Layer 11 of a small transformer language model trained on English Wikipedia (16 layers, counted from 0, width 128). Numbers have three digits each and are written without spaces.
In attention head 0, each number of a token's query is one row of weights dot the token's vector x. The head spreads its attention over the tokens so far by the softmax of query dot key.

Query weights of the head. A number n stands for (n - 500) times 0.0018.
q0: 557769460610368333393414553668491620681526561620670559651627638735579365547623420494417489489360598695606565484308504500507383406471601524536458629382483501562758531687645314461463387393429459626484653426520472547644425541594488484329738453637669441571480504249427574523566428474553582409417499334564531657535480460470509453594582452248420455604456580457319460664536430516432384457443
q1: 642406595462437575596423457437514370639472562336434358623667525410504670490497599519751460576735351325245362555630606527653674674549486320325565420598557487344370592416461821657604526563547513326571378544374438402437554565575519384467310585237359469434337458741345424419236470363354390449584461760523691286549641636562322561331592821772657526380471519699571510514542413516575450561742
q2: 650547438350349432627528471627374516623583289643426483727650599482487480509491494549415592614501554534454402342564791500433689443463527629285463510732639478429340330409552540432573322420542527483482601622519472382386429482626423683492487518593560408516466468494530479491477573424394613344506603576608652305409464331692517414431469746622562419579478521529360540552405416505518361496585
q3: 510449532468405367466450569488570536410337475593550543427391455666607458523556390400371625441316564595777810528529555594351103269429682580652481496344494461483791475435598203303539379568745601598464582477579687442554569458560731494329610402589641612702314578272675401473648211565649544393450314459587407532556476447441543555509374616242218613491546435230554550421638519506613537553527
q4: 301768682488537669599520416493588414568484708579485411311436634506403465478379733517605471426623444591550599594593483417499440566570454427495431525578479502439414390322444444494262521712442537630542496453675529521590578473327682447582470629606313454644485585632432573665622319619375468588434577533414300451650445690338437679707364400480407358494177558485591483433397338453451566545582
q5: 558614465467441731559620394614411664721641354425351419430768458345595607668297400599625484576666374416363453467531631332494624657681516555421632273677678477322278505547479579600691586527378561460729417488422365499525601483568529490612365545474365331368519506625494358627329671446483616499563605614488504567320520480532285450448600525608651514661409511662520742656437463421444482476530
q6: 678438346445526655454635539552550667172525453462438566390389596445641425541629370629405447517458617293414442354595644416677680457591584488513491547380453451619581612521558525417565538482434493404523337569484666421494354369450170548560428406454743609336546398495454509425500626194183316500519479434557582441427606548669560331690514533603520645468663635437486523476519592479409450546611
q7: 364590550522383493449532486376370510447506286657501650438347625498431466559562510536513349552453552495725435601483209649602461505518514625679415344505441815558547464534591446421446584501490555575522648575695616452546377461381311782393569487515404535569394389248504722460735414348618566559475410352418280594533485367610666510628433622400289452598502514395464322450541520568539510691419
q8: 368661473469453464518453477414444668637500395595343712390477675372530446633327426331556525421483714272671603318363421664542505433512625652508390381394521478542551458808690415408639393616525688727487648514465621429699350357624460742462548499455530534462508525496500689365697526491493591477525487524568404609587511179602515642594402410351346567637594557406364392518597535483632546541470
q9: 463398595520458614477611624626555410314448474417331618342523629676473440363534463640418436734383439509395418468694549389675609472588501443517492545407574551344464687599735520443367517240482485321536535527717388488314418385344327680576380337400575503667437566525338307549485485495494589663526426564490524575429743606623405465605540598682497374358495507500665556400651445483271634396389
q10: 405503714637482400491564532371403420595576453563567526725534361350525508560513553585435612434497313409391481542428430364556460420635441475442516467466444534590177388601449472445465496535504619494541626744413500515650575522539547523465485656428399413542543535480461449462503409618301488545498605655595467615530380447513434687566445382534497434639475396536542503518422443603513546489576
q11: 283537575548283356506556670352691546338513676718334528438346588400495161604605380408559467316348594415629705312429365732359380493394760619547387454287582747612622489689593391374423399604633573579467802577536614520366285558442433566533607487481649704817693397377539652352720503450420481564524503436453557467475498451567793695631437667241368424479556562276549364343572581575440619480475
q12: 473505793617438256482538571448511338594506576473593460488554357576451558406483584506538697348412355589627618498520453294544337650493636383433327451546375517395351585568648471367324665370375259605583636547762450540540539507529463512325632491511307396468382644450361354550429331445393626491426443468521349436393533481420479572542629470556244420604438660578577542522357408602420512404381
q13: 708545699638516427623338629488592494558513694304369392528312489481457395499429562292223467372438587454579708474447594506390310256700604517408479572434573566311687649610679494287258513640448391473405630395484699550397484356319519524378536594416538636376673528405252507476510627317586700560398355364523454534552629502558478745502553223481640475714444587595407533611546452526531408629342
q14: 391666427556384485327573627366519641431514523692401623484455699630367313567540418532523522360544799281591760492295423680544528469381596540627541416393452537646594442676561296363522436665463616502537615475434645352580541269307524492458670550508504575516616572424508786530776635407771643494430624410576391447602504498565508734566477438375216560573371665298285364469551485397473558536304
q15: 399503621498418400687295480514521432587468409552594491556334624622483471443390607453479529355622479588355535532617440451607531355725500509529631407378422358516762483537520514435637555326451540386554622282688387439688297673493412532541669572713402459507504449343530428565549399566424408575556399514441385515495615564586561532678594464689605481627404480613533754423556386636445556546492
q16: 422540462427583512431460403598549492490401397531388466689396633428529502311500667466499487425364547571468497576601517464583766513534533529478538581563475612446483458497511412503641483394451371381448552626419547465438432621317571438626526623695609608491633661359544294556507483465473421487517555569409481519494520488451509387383483462524664459582456476368530528351622533393389430463449
q17: 338658587674391443549618856598389662326708719604295642570498496539443393726390419344306654170543709455454677513355531289246170594434552633274753456298334617428529541594496339398522518285362607727540456557465643479445675516544423426331573619806577442473574721380636349563522452472530307325343283394242438437493584396505720612588504416410296599695586669529544424447782338335339309437275
q18: 426345393428508470518565446472680569458532512530628444435573390485399434469419479653553472416480439524394394413538503473602467486393520440622509520524513365556528480404479631574670543445618566586489504450549507529422611737533515542584445351451506558461438462630531313662425409764450380611602534506642521460518395512529604365540485539588533546470539463451547646483557496544620388551666
q19: 577425691582373368655441440447474544799435496453521512566664575535587402413382530617494421463552646387463549513517568448571530460593560346611573458498706310770480481481549560611762228548381714421509393450467364435680318612503549657566450424387421604613429194401650620488520265284462563565460595504657377491627655543279370203553390591654521637455451390431497592546305516688487588605604
q20: 429499529678588486669575560566536619463436387618490637561515520596609620480651590452267697550401480397538492598507611540271415400450610503331584695299499442530601511402466375389434617459652414438442542567352751245334382288641493281571444509545637416550454584463502480529367541601470562487402532558448632445426456650408367612304586541599364705660653598388549620295521418638417591380294
q21: 486450280508414575476703500552493438454364483471673509491434419588585405594499338791588479533534429508448220563415539437834595234416303410632712461549438254433495581506586609627618654635594434429473386489312297519572389689439544469448481509429482365665582593592456424644441545523700334624500682521732444214563491469495297289720562426572580583445432260504411371744695603454496590498630
q22: 562578445480529501483484705473534474312565516406733391491319314516510460551428472445415466314441563573665374666561629506512327293283407578490414515504454387308598670652507648423499592642434358301281520402509605429483691424416492359619619544462521390466525578663413458663373673654578571346450561505402524402607546583522517448470646324504448483429386665633417495627546461472507590642557
q23: 515554472477590619533484589607472455308757544599432355377583403683432525491494561348555572410478405432478540462440518482408500560677549588503610384565617604488638537612448327262498507625764405337690696464569242542585416374342578545437558527527542565394666506662549533454235592527808442468463466613620512356463472388587557568370514757632674260560242362651625378460428401248388624530445
q24: 323684383826396454483357549387572515702260541430717663610520483299335633554258488762552686438575533388517630434499381567506526524536324469421435519552525236551313371343431549432415530533237300581406406520325555401442712526476714541522589459541544444431588451507631540611645337613521603559658613216636276695654454325466418333591272507572541338555528549633527555357688591676544594267280
q25: 389403418473475489482498578321466505427562473449579619673579280416490454704501446473638624553662651576396358544530272443593576434484356541540554420554526330466294502405466611661485429591397636572346237568214585450539525456532667595635407348599446525567540582555682273357502374612530450559587678400653369464563451542375423405597286511369433639421578559434488634527570513472476505471421
q26: 493506514424487633474513392550546508498549319357632536209339541414446431359383275450743429433414538501484518395461534669593552508564418446666703438643409327643627340386649558673463255633750480446620320584439201552477434731713481524533463423409469534349644422447695586431521806259637428547498587429701304263498531462483735564323482457497520576425356615697381585405448360275522485388482
q27: 641688573481559304408509452753556412547474505625364406589440585456660584440532544441218358514227387434477666334500547453254532539487514490439464579540660618378453472514480370489458366427336601453427533500618565520594287616558545464429434598377563456592465535510559642626548366470491593460339434488263662658340529598525503738392424529469555412652485409541564299462422448622267676673491
q28: 479541679521536533504377458611501528598509373435435472570566463434556593452370475514497453582480438478352552502577586382521616515586337510468568406633560561609455509480484430378750511499454533418606505556611449600662391464521534574475530617542522499336413509579475380471478522461426473467450371509497401484440413454601512507562512625643626431549466457548480536574503590509439513466424
q29: 573601405325483571604434495573642419350396449694506332317365506376438308494479555392661564483389378481433362488502571670443567515631597545592634549336400555473775438676378656504317334784648438574442505558346329536430381477620339469486312497260427424513562691591485539459459508572477399507637475543435383408591453602366662550523495377463653660509509593554205419606591477586579387439549
q30: 793456569477532429257534465719330491613534488485492394567625418457476546485349446488424396591613314463267478401499399409485649648614586524397623474558668410481454305485454295471537332390482769418562588582516351552501400696386476424505494604508633503493493497671444390438436331545502499562484489518243585532428306620621414712544477557577646468656394478497567474715530433450592621593530
q31: 451503537485512343542369499442432485370512581475436529697475823325447547506357387652345585433499410480556547510565518540643493537348460542609470620428699552468399600657555481536552653502362433447590589624395695688719369386368354562479471477425413576486382566395324431329533431518308483451515207775415690459402473337485424414510481535527484258522407689337566474590564712543477654401492
q32: 425593419658415484417573498484449422372348697283429604447303543557489437478521520622342390320570537347487675559309289478611521531434505448405406556345445539467629532535504367362367729390438520554493447456429535571493585415442661487673582419543724396424515682504600483547641640558515416288421297429405467506415525677243549530548517377436375542476374684509444462477591320512518416458412
q33: 569574571440576556525364524539368559553762409366488464620636454521499448528417560611618441434469452387505203456495604449665662470554595493426525530560553504483584596613347701569428618433438371351587599365523458555542542516429203554619519480435309497532688391585336676695351636284450580654597704448686543556481575405847446448554729457575746380603448487707587586547397530517408271553448
q34: 642666551580425445280624472594408497533606438448444434476359515409425397376556524401484529324211468579569524544463419503505517521345461591508609587462336867423580519533515539462280617486397401506569607461405516599424669542441377590507643436590493314427663617556555572617458581445522498584508524473408483728383402539301559382554663402190506430668551530502428310484406553372383593416496
q35: 434299361466408362502418608393566365592166661466563526493520515553390541403687440403443500485536657595377563432495587581436534480454408531461636692552575419423609560426560384466688371367614496352448433475344305441461520486646653347335626571466793546369416508547377465424460309562546465308574342562506734350696586522361434641511559688662635388356490597395477435568610473399575414330576
q36: 365363412546603662600405434424711527519493420445416430460521181342406782401289563664582526606580382482410419459691436509621509394499511471584609425694616513463386585250354650619552523599707508348635401511536450600495630590477523523485250416512312497399400498512515382534280475690478607597489666603655521459358537409654322284234491515762539389316416308506578689355435434453620503516606
q37: 574650605462432619584493624464501568474445618521351715508440617599492305600522516418562588397363704653744628453391425487402327424458574546473286465306368650595559413684688207079299529510569410603326580487500764292812638317413383587446622434513527551828668633471425718553649652457524562309437445397586483706566488414485511576739524349430155547626631620314382426556542550534559858460412
q38: 650472561469429312581579580388476370497516588295606565483389566509639242434778676307312620374448376339598510462417450568543483434487407450422435410367534412473449420614688456562347445504634623633303614657349501463583536547558513414480635503393704514601494301370571666274641495455351560472544536568420466573521505666364726728514388428446438595499617506357422391414470560528494678476529
q39: 719377533567438359416361644512571566660236542395658486434457654548466510426556436528453375415504559763609599548839735549540595475263563610642516673585682355489618581381599587382707450254657429542446576463565455670531559625630372509429584589561610427423265487534429530363711220588458389523673196750368556549715537541608486397595499678635628570319585427504598355630600670606716574363661
q40: 374500429505498230557424551266629438464558625563563581378357442651528339380597541270275529248364627671694614329479506625337392569399650520508317512399483617481694370345618454375265497408671436717337557464447671459365453613716520538571558435611688680738586340363599671431718402649493543539535423374478370521611520444568793617501366586416463419414640545360677419285569498535644446410594
q41: 453282530289482428569524481424533336335573393597601558430459475369556607378537454662470559527425587525489542558551329549614442470693473562538643504499412677500521335544502511498607342455618508422461611602480475310633304478542477693400352565652437516548536491524552562460492451391329324481502707522516433323327553347627547300351428587592318502313543359531458446386520638651393579528469
q42: 434471535561482487429517308427464320467418399626399513471393489440567481458552401456560441642224509430418517387640370464517630476590591335474458410486224438662667557634590624476313494579483342340540645502427418604435384415375362593432526590455441405444562346481467720461376504478258262443524478602457516462576597537636536505508501349639718599441415383516491474442527483633508390320520
q43: 545378457511437345644468461502632387412462610509611464416523521506523413489605478519521536545583343577320508481625561498559567599395459429623489654498613237439545553266448566652559373520632411577580487457447566563330591676628528504543556408515707610369493507573524359527475340614393497517674349427477594397522444638550587390436609455547632438369427422665609755368464474580581376394469
q44: 471560506622522819422456526738375652632604471459528521520470418745660624505334583541451441472540686486466492620582579490240429427637387369306444422673274462438433547754423214667553461396360511581488257447451350409586537677600610460386464605704460278540517453530606468658393469488969390460179573360568374456516520592312232211518601370638483562531408409671473588637517367402439358409539
q45: 477644441595373468491442371525470477516488430652579421483470282510447512633635476538580439625535481683460395610506371520484436367782563536440463320399531585442602467476483537358337620401619595662360481361437437397525542522365544524481538509543416495590495425381587477492605487517547380456500651422666362504374502663546501579576485348484427505676556441583434443491714374520560644668514
q46: 697382445405472344590346453464782455503406650387525409393433479530515495432630471360387439503309529619436375475617513432556684473422454395606396634592646432334513671391609482535516408336565473486502419516581476704439517561590319499416510479395593631517517521491490324518425449543486517458526344475427480491437377576531532526448626528432470619408572543581568667514309596583607223471495
q47: 526670386408718627534566459624612530643429209464437347506409431354547588389196555532463347507386437538591455572649408654560569568376426533494532474584507532564418377348464562440667477613526552536370435536471569762601319355613565475544367582631477558452458439607546475548499398469483437445544660480496324381414525335452394357374466648535543714465405468620348455634541448499476636377505
q48: 631410482518564319410447652382646409358517473301444684517529452325717240426540511396362400456370412473449588309616517465566289718505487708393428478466629836419369421682527533442442614515312525536608687516613671566222521393248549500611725437405501491629358419558376301493529504484288716559503388597425713706428664533605607845584410335502501282678572595436581299220565567642392459573601
q49: 473496481507541767340587616531392648270598486548440626570378623546397321690443350650509347507802558374495454580451440525442520611606502679534662339455444451522466432585399517556457332521496826543359508598537575459494400470370537492658518466522400483581589506621429661340656441439510424476414484457440501521534583394573539537618308550467518408597467626369506274504712431343360812654657
q50: 642665395437484411445569465517451606469555587564336382576336422660520383540565543437460359336460587412533421441501537472415592422526661439443318626375419552469618491607547396499418540477396490631467626458405545337438472579430491582554568475546641531613696620427534416531552509448578519397385504274584381432397671553388687653590675260179345530528400658573399534610542318546493434617468
q51: 629701443520461529530556560558430529504434418349517531482348619563576358686523443545419478499673493413525457567546325483525436569477524543536450492619539351544510397500552592592439456553382581463472475557514512555552483397542461484655431369453390330625488576606425533436518326362613476521482621498695393460524603719538386531600400510250244506435464588597281536652503391510491492483518
q52: 358734498629510576740384387733460492662470344460587531546495597394518488633304399591511588351410350499494637600603553456570600473741610568574468431594679359493350481472441572393449327591514374671466363499553348508559598444461631432484518671584469399425660506313568572394619454401309504442431664742495336515621454465491314365450296598784444358568431562661462501416595378413542485546535
q53: 542407569649416522384358511438608554380477580460543583503549528475536503476562503526506515404584485493507389557482645449571542469664375477450559434499543324553443627474421527458716452577483466454479638444474531495483525434318480532479468571429535458386491401482465503458560469413473453494584346580442481590694484449660470521521431421655641386584530472618433485536594508380460489500542
q54: 763634636386525802435623470447410573527398442534461538513676433511532696524234365531510387467524491576438324660437845417499510477358345482383589502308502500674333701532556369457576601674483440482530319356613666525765560281540639422356480574625580318347369438692433420590454518376524741567489387308385518559467474410565331459520344556408484534467714688679651429534497505546415555515564
q55: 646413559488276610389624702289454527559468719502527696542642667463395382740528498378568418523590390649451510497289481461562492638599711409401614408544650376540445418231580591434511390396390517582486357317457535455434547522400451579604428576530439390377393521332604476408636530436523468480620415387378654476606537490464523655610481475461475592643738373563454467673556536404614504613599
q56: 501570528502553550452443460380485675619465339487582318525347410578457568531464549523504496488515438456622556488677552543348458450355704586453400553524648652426780519364354475375375597652564427434367595387617570423467572561516520494524636445544433595311658579639398609637456531742476633442317429472558526543490522527517432487592701533470652597483229523428606494550487447471547522542511
q57: 427535546597596648520603459314345585595426581527635414528400543386422808413464508534492436487645346701571501656623465494452467503618584544561585301442409373744515425516471512306604500501261267407503461331643460447627780373628557281429600516639509445335644530395504459413393549483479444452559573386457426473436430586639306603505604492599507561682465405693610462486457630639533522665457
q58: 603493434469485496431428565467611665508513495535458556515569624578552207573512308616474424282562471449464545483457447450549587458383579509605524657529408397362526512562493375442677558416437580500631528535555386479382589581560386507633543523600739527490592597412360435612565379474563419493452471505491479595526460544475523359695650653481395538467533495413512609609561555481552262528491
q59: 503569519458416600533452451288498496515368253603506357568457605632439552745550432464481479352446392550477425512594642408500707483369441488550646601414654584708538511231517365444466673630547513476510553308446560452708311359515563606389479426630532388492480423575489555433591312425363481410457350597636537421534533433409181619782547680490368607532427593519303563678388562607555478378485
q60: 521390498373581590508452600576257393399564329402407543553543624373414364319505487409629376463616595607295432552646579531588643610646327633547804484528621537526479340529407418568643383528508587362731494649536422614541499455358421519453550487531528513414408364348429469400451432242450563467538481666344464531580595494448612588439485421605486329507383587477355497441518235438433515454433
q61: 527678726617268675562480738405587419205312486607493487201544496419466497340541440456473769524320631424661669524497415625343558595378120220362465566253418678854253516347596273410166620585483528446399527821563908391345671276604157567435481444345738529552551410301351732580700504493326513451555472505286425644486611319528576612732514531320238882254585651242368407467483510543427581247112
q62: 525705697572607465496500256716568351309669498522338420598476375686455335516516479391283407407467426336532644451601425471471575660653667383579512631387589434504103546619461286515309408478616558607406486778680726535300486546385293332491468579541632482490625578295493434569390351340343441420322625335332385600368511511573587737413352692301355619610427767476575593259359441409406551382401
q63: 549599505408700394459495686517482496384642684632455410412487580772440410532534524483322546201488858388700703460434278562483678491337588207538325527301280402395555727734671362348179558570609750517448498514579528427571488567610387447532495505443661615677617532425605597405450451455576543581606626399380375393335605821417676674639490469343330718514299711474487279653309606493393541233421

Each question shows a short text with each token's key, already scaled and adjusted for position as the last token sees it. A number n stands for (n - 500) times 0.0012.

Then comes the last token's vector x. A number n stands for (n - 500) times 0.017.

0 " old": 473499518501479546534530607473524459425553554506521664407494519433519392549493488549508514451567543512478498561522454465434516522392538569273511543643596463507561477529478603500518441496508551
1 ",": 461526523464470501533568549574520463385505535492605637464460500587473453500482457528500508492528514511469477583567444412503587557296530550282582512583550513513454453488473594564468427498484453
2 " he": 484524548469426506576511560498584444396531528535614645432439548539479507497529451505502519482483430530489517529537464431478563519287540533303485526523550475523546542481468623536533466498535455
3 " became": 488467505524449502606584649538520472350531552545593596462449457592450484457491440501563533473561466508473464527564467466466530506312511507204541580676530518504629508506474535555510486490481434
4 " an": 562462508520477499507509612539500483512544577510519665488541485554485458470552436519499501487577481474485470449602540483492512482375496627326505522582610573496512508583474460536558492491466464
5 " app": 543439473516505458519516608509454509503554548474513643471470507536444446492460477473473532495557621443514497419574523494534421483431520535344473514526547584530447535586471483540506553505487471
x: 462523574615496452543510621529384635476531563441442397454401550570565506538418470546455364428449646528499480433419636503560559499497554577563409480413544440576426468461567467505528519423573462618501374440602588520478416588396467548432401463469555534446511577559441456537669459522467471459440501566513528609514565608547521453620510462458428526437493522509500434452644469537468557582510
Which token does the last token look at most, and with what share of its attention? 5 " app", with about 50%

0 " to": 504505517473487547536554597486514450408554541498509665415470509431512408527481464557517464454569532521475491532496452462432526503393538605276545556665592494506568473547488617491519413488510560
1 " have": 452520517498468532540561644553518475434573539491563661472447486569466542489488484517536475491595507533490441545557444459445516526313549510241539584606582550498551490476464566532499454487498491
2 " signed": 484483496516457499576561660508507480336485561514580653464490486563517476502527507516530532507592441542518448535574498456453573518304557506224505554652523559510566488477488536522500509487448457
3 " for": 522481519522467513556573611499483476357512572442575624451477503551523477468513444549486522518571445529542440515580517460473547483260544577222537554683567602506527474493493528511504503484478460
4 " National": 625432458535488501483569653461521501536574532462474645493484521480499452519576463463448469502530546530550426448575520466515500489328540501352428545483561635494442493465495470533519476498480494
5 " League": 529435433552520455491527590443532510479569537419531620451501548433482451522566491486400516446555620475545482452543542448516492477354543481358428510452601600492436480511483484470495451497486498
x: 502530417555526496435562502527488539377508468568466501495505486470613442504544538572587441507545674430584477629468443419435471439484455543451537568419513389537526497622504620540447521455594596533471602551458520500506516461529509501533442512506427517583408466534439535545511483431466509499520566374418661578538568467558483437557335505471369483562586406523578470542677494576524580519525
Which token does the last token look at most, and with what share of its attention? 3 " for", with about 70%

0 " National": 464504526495470534528503577443527476468551535485507623433487514432506421533503484532505494466548521508482504518509480488456515504442525533353496543579563480501552485515489555498519445495512535
1 " League": 435535552490458515525450543432526493479549522434533592457488522441488477522545492499436523454562468514499491495544524488494515469461529476419458517461556515498474496511476510472493467495485477
2 " North": 499529536482454500535470548434527493488552513443512585472483522488501464549526493492432520455534408529548480505549514477499503489447519493432451509442566512502447504480477538474474461497491509
3 " |": 518460485516525501503569548448538494513547549491550575429511492467470511512484451508567466472530473516509446477536497443496519500348510515292488541516488463523573520471475545483503466496529468
4 " ": 545452487517536508486559552428511485499512532466546589483509510469491513482518459489470485478518576497577464488527484459504493480408523521357534489454587558482421506490515513530545486496493485
5 "4": 482493461533512491509516545439525494414523523462583587500489524493525509489539450510506467505522562498516492485509520457526471472404526496362493515485564507463496501477536511554530410489475476
x: 457518492554545524401533460481500500377571501514484468432476587535416472473626441559525538405432568520636560545478411512469403409583505504521499406527445481547502478502490483433421395520436561600487492517543547506426489523523376588472575470609284492626437527577540499483472398572484489509555506459433417556488415387439492474571375484544351547562582514370596494403605415457458561508503
Which token does the last token look at most, and with what share of its attention? 3 " |", with about 70%

0 "0": 462497529501481528537492586429521468440546542470516654413500522409524409532504482560514491471545520522474499539508476486450518501426538551309528539607591472489561462534497578496521412490514561
1 "1": 445563560483450506490416517420441518431544543438580632530494514522490526477541498547477500503508461526478493510508537499528464487482554482494603502433589560474395504494504506556500378483459509
2 "8": 460512525481444506505434541446505490439524549441598617468483508634511541494554488520491552453554427550520460520538549462481520491388517549398563519432571476498451531460459492487490441485470482
3 "–": 545447489488474530422562529421466518499512515512538647486501535559440539482498503488496497499473475559557430480507488436508530475385541606362581477393544544505407498486473520475503385491473507
4 "1": 564486520513496537563475543451471500461462491432514656562476551511424525461524500516465490515496559484535518478493491479515495468406528460415595479439559537443444435524505509551524371488464543
5 "9": 516467437514518500448467511444483493562483521438507607527512530526538478484602513498449514453553546469521484470551507470505463433507501542552546488412585567447359500560505509538523375490434493
x: 554502583622518526428510391527404532541579466516422564475648576491507473582422491589518525437639555515634409489486398458497533482509471584456484517558491590496514439451539444482550522580543490460585541456541549463474505498419454575463504502494219489547506462503542498479541473429478527565407556602440470497433532446475464544371465505547456520692495515448597476585666471450375553512495
Which two tokens does the last token look at most, in order? 0 "0", 3 "–"

0 "itch": 464496539496474544537517603451545460434563543503531658408473530409515381565488475556509492449566528513464494531512465468435519510405532551259508552622597466501564472515487596497526414495528550
1 " United": 405542574464469537521459590424570459509570538475537620483432512499516460553587469471448493471580421525515470489551557474458482442374527442336432547456555628500455496437478494520475498493487492
2 ".": 490509538497476490541537591478546485346539544541624647421467538512465451483476439564513512461585480515507470513563476458484539567370542508200538544601546424503542506442474596513520435495491458
3 "\n": 583469497489505504527549603451556462467467508579644635434532540518439409464505461535505509468549525509589433473548516433454534555363503502205505511467597457482477537467494529474552488498517434
4 "\n": 471482477497490478539518534469506463421426541605709608417592529535473445433516471519517519464556517484502460488547491457472524556396479631214548479520570382497615540497483472420551571505523431
5 "==": 483512494516494471532497606375558517331494555549613627411491516567469467503502447519581490492543534472503521455531495457518507523262498541118534529588538458513714497480487532513547467494490442
x: 468503535540390519535520497587557420551445450460405483430426387371439630454564505471514592504487554502506477640452499511487434510534486397488552471285443525534491466521531461534453487511494516496481580493442490449508480440548428514297479513538557414448620648507481478483447387522428489496376477502329537526447437520434462471403521518500435512499488555469600491420717435526438518500530
To which token does the last token give the most attention? 3 "\n"

0 "el": 462488536496470546538518616438557453421580549508538682393462534397533364575488474563520489446580534510461498542506453472423518517408541551248516566638605450503594473514488614510526394493536564
1 " did": 439551515457498521577540639534562441320582541532630651435459452600457519492485461488533485449591490539475468573579414448428544517273524467156511542597536511513640516484461581518473480495477494
2 " not": 463476510509468521583476628482569455341558539471561717478471466593498531502539403469538496460515449545487466511561489519478496481270509603243540556469527558540600455522457573479522432489409511
3 " become": 486452507537437506620575659591490465370552544527569630478476415595440494453505431526540534487586454516469447535588490475473511500328527538220569599700590561504592478527465488564486477486464430
4 " its": 560463497531464489539553651573506465525535551517503674438556457527494406468567456548491496484625486477491453462601540491494514493296517599321498578608616594478481504546461496507560497485447475
5 " own": 554485488522477428501525611532484504480570595500525675452525476538563438509571500530482538452628574466506504437571551502537506530315522588352524575544591564504488477541471523509515489490414425
x: 541513564527457526524479515578515580504545453470370520504498539478516451457505488473490556521504519496522485469473562477546504528534526578606500498489475529512496470496513540475573416521549523474502488444472455542491479476517462541454512495489494523635468490507577471450524475462471486452499466466446556572455631446597530453530486495481368526458502513458512491637908525512445548606531
To which token does the last token give the most attention? 3 " become"

0 "\n": 485506530465479538528489546437532450463516534534589615394533520419500390485501468550534478460559490532496512510510484469447531521439508578278537526556585430485603503517493558452533472495528514
1 "\n": 500477526463476533531497556433530454463513541533588614391534520418500390485501469549534478460559483526516493502523491468454523524433506579280538528559583431485602503516493558452534472495528514
2 "On": 475500528486486528527580615464522465450558563479548548434495501498487425510465501517541469491548437546540443500547521451472527483283510519208524566585506555519594530481523555492527502499472446
3 " ": 608449567509533514468560539461513484485556507448552563505512490436533503519493495515493477488518505517620492463524493452516497470382529505323553496482598548467461486502547521519525472497473476
4 "8": 559477468539529492466521575429518512403534530404610607508482500514534498540499515521545506509547549479561513494526538447539503470336525509300540502504542442481538505487545534488471376494463477
5 " October": 560482487569473444490591506459493543422536555489595578469516497551495532509503496520515540443476526439513521493509503439527555505306494569261566495566518443514505524455497513482443429499479462
x: 456569402564519609491517485391440610529510384519442436452482445481502599491479466529515425526526525557586618548513366492439540408545433504415644498442493467507475512476503559478616632477428521486401447441476594441558552347544474445491436485521380547482473499477563548494579470498496428454460502516369502513445408342567535470451478498401376539529538555447494546397666696463503513504410
To which token does the last token give the most attention? 2 "On"

0 "2": 469496529499484525535498580436527466419550539477532646412490524415519401534492481559519493468539519520471499534506466481452529507425540546306531542624582455494573467520497582503517411491524559
1 "5": 436528582496460511529425535387505483445548535403543620473498508543522482522539496544490504497546448529522474500548566489507505465415537458383526535463571521471453504508518531501506405484467476
2 ",": 474492529486455475531566521525486484408507531500599621481492505596459462492482466534505521497476466545518441536553479415519580541309514562283593503567550486495470471465487538536473409493496456
3 " War": 588479495501424493512506620468543483515570545487481612469515558493498442526550461468443517480557389551563471502548509453463454499363521510334467518458535560506487548476504501534515467501510488
4 "bur": 590455470507470501542498568560552489511573561482558580476470516511489439539497461490469489469534491557587473462584509474476423510354529533369481527494568576514534576477482526541504495511546490
5 "ton": 537441437544522471440504533483561506546574568477535593487468521566507477570572481499469473463564556460527491463572528455500498491385520516371455564458537562512417564449473492507497481494502444
x: 524543464474476521414549464403467504186594426562445549434398571463568569435568469524543493507509509483567498577447428552510494549521474697407595370449500531454505431458444513530515508427532583518442542453416472509487468552467472482508513547456461529544501464418524530416599537521613461519453510479439539481497543534596516559444389528474571510496526501511475458425665495462432456449474
To which token does the last token give the most attention? 2 ","

0 " in": 483508521475479563556544627458520440399585554473508692362491516418522362544468472582493495439597556528469478552524474447411537482343550611195514584717625487523587464555476596488520435486511532
1 " the": 457488495470466582513534596484504474545567612478465691396580484473549394511536514590455450459599534536510453505567543468474543492352533611311523559598664603497491470583456567514527435476479568
2 " car": 421517578510407507467548577391487516528615568478445669514503585489494509476555531479359526468565371575580445483576627472534500493399545571340397541483550652535391475535488493571558489486496513
3 "v": 571495482532468457457530565481489466618764591586443580517530526472520428491439473497417477432527387550589454472568521482542391566352542636420470502329636619472415416536527531525519396503461500
4 "ing": 585439484570484437448496563499545505445568607540495673471518535593549465566562543538433515432648482478515526474603574476525553464443574550294463545508585624487459486535446532484517470487394393
5 " of": 563474479588435453485625575555458522360489601493532646478478507562479464459543501555459475539632474463508505464616570518531580458336543659258565556711597674498448441566479558537496519478457420
x: 419490454525551525510545530499538522623497436482404556549479492463503460486506522512511565525451555457505480469492488529493516476506526560451475474508490531481441484513561505459528486463435480447502501503443500480470534559428469553610496552550529478520447488431541528486542487546475509451453548524499475490495468504437508463587543509531505467506485540466529522538948536531522500504431
Which token does the last token look at most, and with what share of its attention? 5 " of", with about 70%

0 "cre": 472488521507484529533516596452540467428563537501526645406479527412522392555484493555518501454547526512464502542506449470440516516427540545283518544630586450502587474523488597505521409496533558
1 "ed": 411534536490464533509501604495548458482586569539535657470481516583499446565536482485512489469597476533525470550554507465459496499354519470264481546500515512496516510484477567559522459495454458
2 " that": 470495528513454471554561579545545477347569551549601610462482468592476502507485470527539541496542489517491474551570462471493570538316531529274569509636544545526592464468465567552504465497494443
3 " no": 513484487497441481560498598508547492425476554510541613475519491544537476544560487524503510524490455500500495499561541484506513520300495650217556521596582602517595438544507565481505448498445535
4 " building": 600439493533460453477561613524489515428544559500553647482507503526490469523538531506460515461569489499544503484565554483528539509370540576352501506571510539507503493561457491497478496503482410
5 " be": 528459460513485465565574597546513478446587529550510608477433458570436520474467462480494526461558555467529518466557524515525453501328520539290466551609557515525562514584468505558521480491490430
x: 538466584517595463564432581551443455544534534494362413517440513470463537533394497517415419419479624434637576492483548573511490472517518399553423514435431470572490577556592468503534443492496515508457438506519499512490471479390386493390463506529654451593621482359540509543522545542541458461497608467433402440526585521541487532560524432525609502518465445722539419523686421495550510514452
Which token does the last token look at most, and with what share of its attention? 0 "cre", with about 30%